Layer 7 of a small transformer language model trained on English Wikipedia (21 layers, counted from 0, width 128).
A neuron adds its activation times its output weights to the MLP's output. To switch it off is to set its activation to zero at one token and run the rest of the model.

Output weights of the MLP neurons that the questions are about. A number n stands for (n - 500) times 0.00032.
n80: 504,416,270,463,351,709,626,462,347,547,549,553,538,403,345,493,384,441,362,433,576,572,472,623,466,535,642,279,489,273,436,515,507,651,408,470,621,470,638,520,413,792,489,526,580,769,469,521,563,538,394,614,447,511,438,409,441,641,539,436,198,507,688,705,553,316,342,591,532,372,672,839,500,511,383,638,348,397,542,395,472,655,362,437,446,612,507,562,444,708,405,415,734,503,432,515,791,482,660,257,388,423,483,533,531,551,604,356,416,503,405,374,319,537,650,435,429,433,489,514,521,457,469,349,663,600,504,586
n115: 439,573,469,417,378,685,511,589,669,558,466,591,747,609,794,343,264,880,580,281,639,418,617,551,533,722,315,732,411,524,420,536,619,480,531,500,123,369,526,493,432,477,420,353,541,325,541,196,492,523,691,300,447,468,519,496,620,475,546,741,637,507,424,433,320,431,450,479,561,398,360,678,452,628,316,309,538,257,481,557,301,448,710,564,539,598,418,466,626,453,561,669,394,615,434,364,469,557,523,717,443,651,396,398,448,367,436,390,481,653,564,342,410,647,492,385,363,469,602,535,592,371,508,408,572,328,610,549
n138: 575,575,454,437,321,553,550,613,406,548,565,627,348,496,544,756,468,269,707,421,617,710,537,678,468,446,517,377,794,330,682,649,243,332,657,583,588,731,306,614,435,618,545,599,334,508,383,401,349,394,418,575,460,400,412,432,390,376,633,450,261,520,451,609,292,469,288,492,693,234,567,596,361,673,662,673,715,362,417,586,455,552,529,557,634,585,593,593,434,391,752,476,414,391,412,371,633,517,529,647,767,369,512,160,472,576,330,500,586,666,716,629,601,207,237,660,504,305,356,492,558,378,598,721,427,597,483,241
n273: 372,537,524,373,442,628,384,579,475,627,448,756,783,613,393,543,297,376,419,610,406,724,732,774,656,543,442,515,333,314,738,616,560,765,781,663,351,260,463,377,349,777,695,411,673,632,523,519,406,246,530,446,336,475,365,466,523,611,630,456,686,403,325,982,168,459,448,443,685,352,325,762,485,530,476,738,600,545,214,623,317,260,414,694,698,377,549,477,424,413,431,344,429,342,665,593,625,648,409,544,552,580,620,475,374,549,593,524,177,687,772,553,159,500,452,454,394,189,637,159,471,510,37,395,491,584,333,500
n293: 690,303,633,546,428,480,662,484,164,475,508,596,578,540,304,637,566,546,407,399,567,732,516,261,632,532,703,406,577,368,696,619,414,290,347,351,524,242,673,224,631,587,444,458,532,400,673,380,520,417,647,607,292,453,500,338,555,321,569,545,319,566,572,721,366,473,623,548,396,595,570,521,356,382,363,650,302,630,665,803,393,399,661,224,423,715,562,610,528,496,422,523,396,582,496,413,464,403,654,757,636,345,551,550,355,318,299,259,436,567,455,411,457,660,520,453,623,561,376,650,657,467,381,454,552,646,666,780
n315: 528,634,589,696,413,613,434,453,587,556,577,456,484,398,453,504,621,642,411,515,612,655,467,496,614,467,433,826,625,660,415,578,353,472,408,658,400,521,583,658,383,424,320,722,500,458,428,522,369,653,354,507,337,488,324,401,442,877,612,365,548,653,372,642,615,570,597,544,357,464,496,598,492,620,363,443,589,554,352,412,417,508,378,511,440,504,255,468,171,511,232,337,727,489,384,389,374,282,589,631,283,347,582,694,511,542,439,588,419,493,514,592,508,592,470,482,738,489,659,500,485,184,460,508,736,478,508,543

Each question names a token from some text and the token that comes next. It shows the activations a of the neurons there, in the order above. A number n stands for (n - 500) times 0.0045.

Then comes g, the gradient of the next token's log-probability with respect to the MLP's output, scaled to length 1. A neuron's effect is roughly proportional to its activation times (output weights . g). A number n stands for (n - 500) times 0.00083.

"ce", then " c"
a: 508,485,935,522,478,653
g: 632,585,555,442,597,627,801,606,672,678,326,535,520,320,449,515,430,331,766,395,523,457,444,455,391,445,437,455,545,352,462,481,402,447,628,588,476,643,379,520,456,333,413,512,505,507,518,585,336,416,560,342,433,441,413,640,334,445,722,424,461,385,421,499,409,588,450,574,514,477,406,507,510,511,395,534,608,206,538,384,415,505,304,516,538,617,405,531,482,596,525,330,505,660,597,467,504,429,687,585,503,452,367,684,735,397,318,426,636,782,593,444,539,606,548,450,537,643,527,449,573,564,523,482,491,495,494,520
Which neuron, switched off, lowers the next token's probability most? n138

" e", then "vent"
a: 493,467,773,494,754,487
g: 440,667,425,399,634,471,647,405,550,574,536,460,565,633,427,462,592,476,432,558,444,561,331,500,607,348,623,573,396,367,374,375,625,393,423,480,592,574,548,526,702,624,559,388,493,486,631,448,420,400,636,703,448,358,564,404,554,511,700,406,568,532,649,297,670,465,542,676,253,393,409,494,438,433,624,500,454,511,393,450,481,457,371,612,490,300,701,400,680,333,613,455,469,348,519,539,463,501,615,606,294,406,479,546,548,534,235,516,544,534,462,313,499,742,371,503,555,582,326,526,529,417,567,564,681,495,498,579
Which neuron, switched off, lowers the next token's probability most? n293

"eng", then "ine"
a: 505,486,472,490,671,468
g: 358,384,619,522,621,326,463,482,593,412,318,578,403,393,599,380,531,482,653,518,349,371,550,529,395,367,319,508,425,493,464,455,557,538,410,912,515,290,405,615,439,410,577,668,563,478,309,470,393,601,340,411,579,408,475,557,439,363,331,592,358,531,367,808,530,558,530,569,511,681,501,450,624,684,581,637,455,481,519,479,343,521,549,458,550,567,684,550,597,538,561,527,560,436,575,419,378,556,449,332,437,392,440,478,473,494,432,555,517,591,356,578,526,678,582,446,542,650,674,517,507,698,528,551,400,459,592,395
Which neuron, switched off, raises the next token's probability most? n293

"ship", then " F"
a: 937,462,478,469,462,638
g: 736,591,420,386,388,352,529,605,479,504,538,472,441,456,194,459,662,609,432,522,598,384,439,483,551,558,521,719,537,359,491,373,410,498,362,679,539,601,598,519,394,496,694,566,513,725,473,358,520,443,371,391,754,514,500,537,412,496,641,478,567,506,609,498,651,446,379,535,401,420,513,475,450,450,418,520,461,369,425,558,505,292,376,689,521,558,466,490,582,729,435,442,457,484,367,673,713,294,447,563,560,599,583,646,501,257,492,511,658,466,438,370,559,452,365,610,454,467,541,719,472,612,404,339,396,472,548,502
Which neuron, switched off, lowers the next token's probability most? n80

"ain", then " of"
a: 463,483,481,490,464,613
g: 481,587,568,720,658,598,376,536,587,545,492,387,423,651,384,515,549,490,541,682,512,497,515,577,566,542,478,297,462,615,524,655,371,449,345,495,278,586,501,655,235,547,458,611,735,501,391,389,410,504,537,677,454,563,563,485,359,480,330,368,507,529,553,558,364,589,508,411,517,344,572,528,315,681,635,639,506,458,516,449,597,385,579,475,535,470,558,412,381,514,494,278,742,367,456,547,500,351,538,480,377,364,570,404,638,261,437,325,682,532,613,443,517,367,655,533,561,607,570,493,450,361,478,653,519,532,574,358
Which neuron, switched off, lowers the next token's probability most? n315

"ing", then " e"
a: 769,463,496,479,491,811
g: 688,608,368,551,435,302,455,573,676,461,411,548,408,355,509,521,746,455,504,519,567,555,470,459,414,465,450,542,680,468,430,332,493,413,304,508,488,247,459,342,475,373,474,455,501,495,630,443,527,685,443,530,566,388,487,609,350,676,810,617,387,617,509,376,568,403,525,633,412,640,577,557,391,439,325,514,223,465,367,378,504,403,323,592,496,442,411,587,485,594,387,552,348,602,534,464,514,498,444,657,683,388,578,580,582,558,411,485,508,563,593,444,587,408,478,470,744,435,456,535,648,661,552,491,526,569,504,710
Which neuron, switched off, lowers the next token's probability most? n315

"1", then "00"
a: 490,638,478,477,552,463
g: 659,495,515,560,521,491,588,476,288,589,434,495,364,388,492,590,730,619,589,546,606,389,610,511,427,475,372,450,495,449,650,716,630,326,517,289,757,322,424,458,645,699,537,506,605,428,408,504,505,651,533,462,439,482,662,437,347,611,278,405,346,342,446,423,377,400,402,664,490,529,520,595,411,515,533,479,636,645,402,561,546,467,463,514,523,480,348,660,417,624,387,393,493,426,578,424,533,543,370,692,546,675,353,635,421,424,381,555,542,518,384,436,544,416,445,590,690,511,654,339,594,299,446,407,461,549,589,551
Which neuron, switched off, raises the next token's probability most? n115

"ing", then " to"
a: 658,484,468,467,555,882
g: 520,475,335,348,563,541,466,500,605,731,417,573,383,366,653,485,413,425,500,400,612,425,508,544,759,449,398,281,489,524,723,462,527,638,523,467,557,649,413,452,412,502,432,249,555,609,350,487,763,534,500,510,701,385,428,598,504,673,578,243,416,480,482,413,339,593,559,420,433,479,556,492,604,567,599,534,511,287,395,387,497,749,561,539,465,446,224,531,486,506,322,488,706,453,557,493,551,556,454,486,661,483,453,453,494,441,501,665,421,391,536,560,554,542,472,407,365,601,451,385,410,558,621,543,657,481,487,677
Which neuron, switched off, raises the next token's probability most? n293

" o", then "pp"
a: 473,720,587,475,510,498
g: 571,397,549,224,618,490,235,425,449,543,526,485,373,398,413,506,309,511,440,555,449,520,557,378,503,541,462,408,442,590,364,453,612,444,534,510,506,494,423,470,638,403,496,610,451,545,514,543,474,352,692,525,373,432,562,262,582,565,355,489,401,467,509,543,391,610,547,549,454,677,553,499,350,467,781,516,324,599,668,465,579,382,481,412,432,442,400,663,522,498,645,579,335,546,334,491,329,657,473,445,708,688,414,559,609,677,396,581,604,331,529,547,535,580,662,408,509,621,565,630,619,576,793,416,424,586,495,381
Which neuron, switched off, raises the next token's probability most? n115

"ic", then " ch"
a: 473,486,487,496,464,725
g: 661,551,407,456,570,629,369,565,430,492,574,589,592,470,672,537,587,434,400,473,488,469,440,701,332,608,703,541,560,406,666,323,509,353,516,581,407,502,440,498,566,364,667,298,400,437,791,488,572,518,495,431,516,551,564,355,531,297,430,669,520,529,424,497,514,458,562,651,453,551,476,567,621,650,463,444,460,555,623,673,648,319,507,458,445,701,636,528,470,526,553,363,537,582,414,619,650,459,339,396,314,276,446,514,565,447,426,296,605,500,388,408,415,484,461,327,402,571,366,410,499,779,420,488,488,554,545,322
Which neuron, switched off, raises the next token's probability most? n315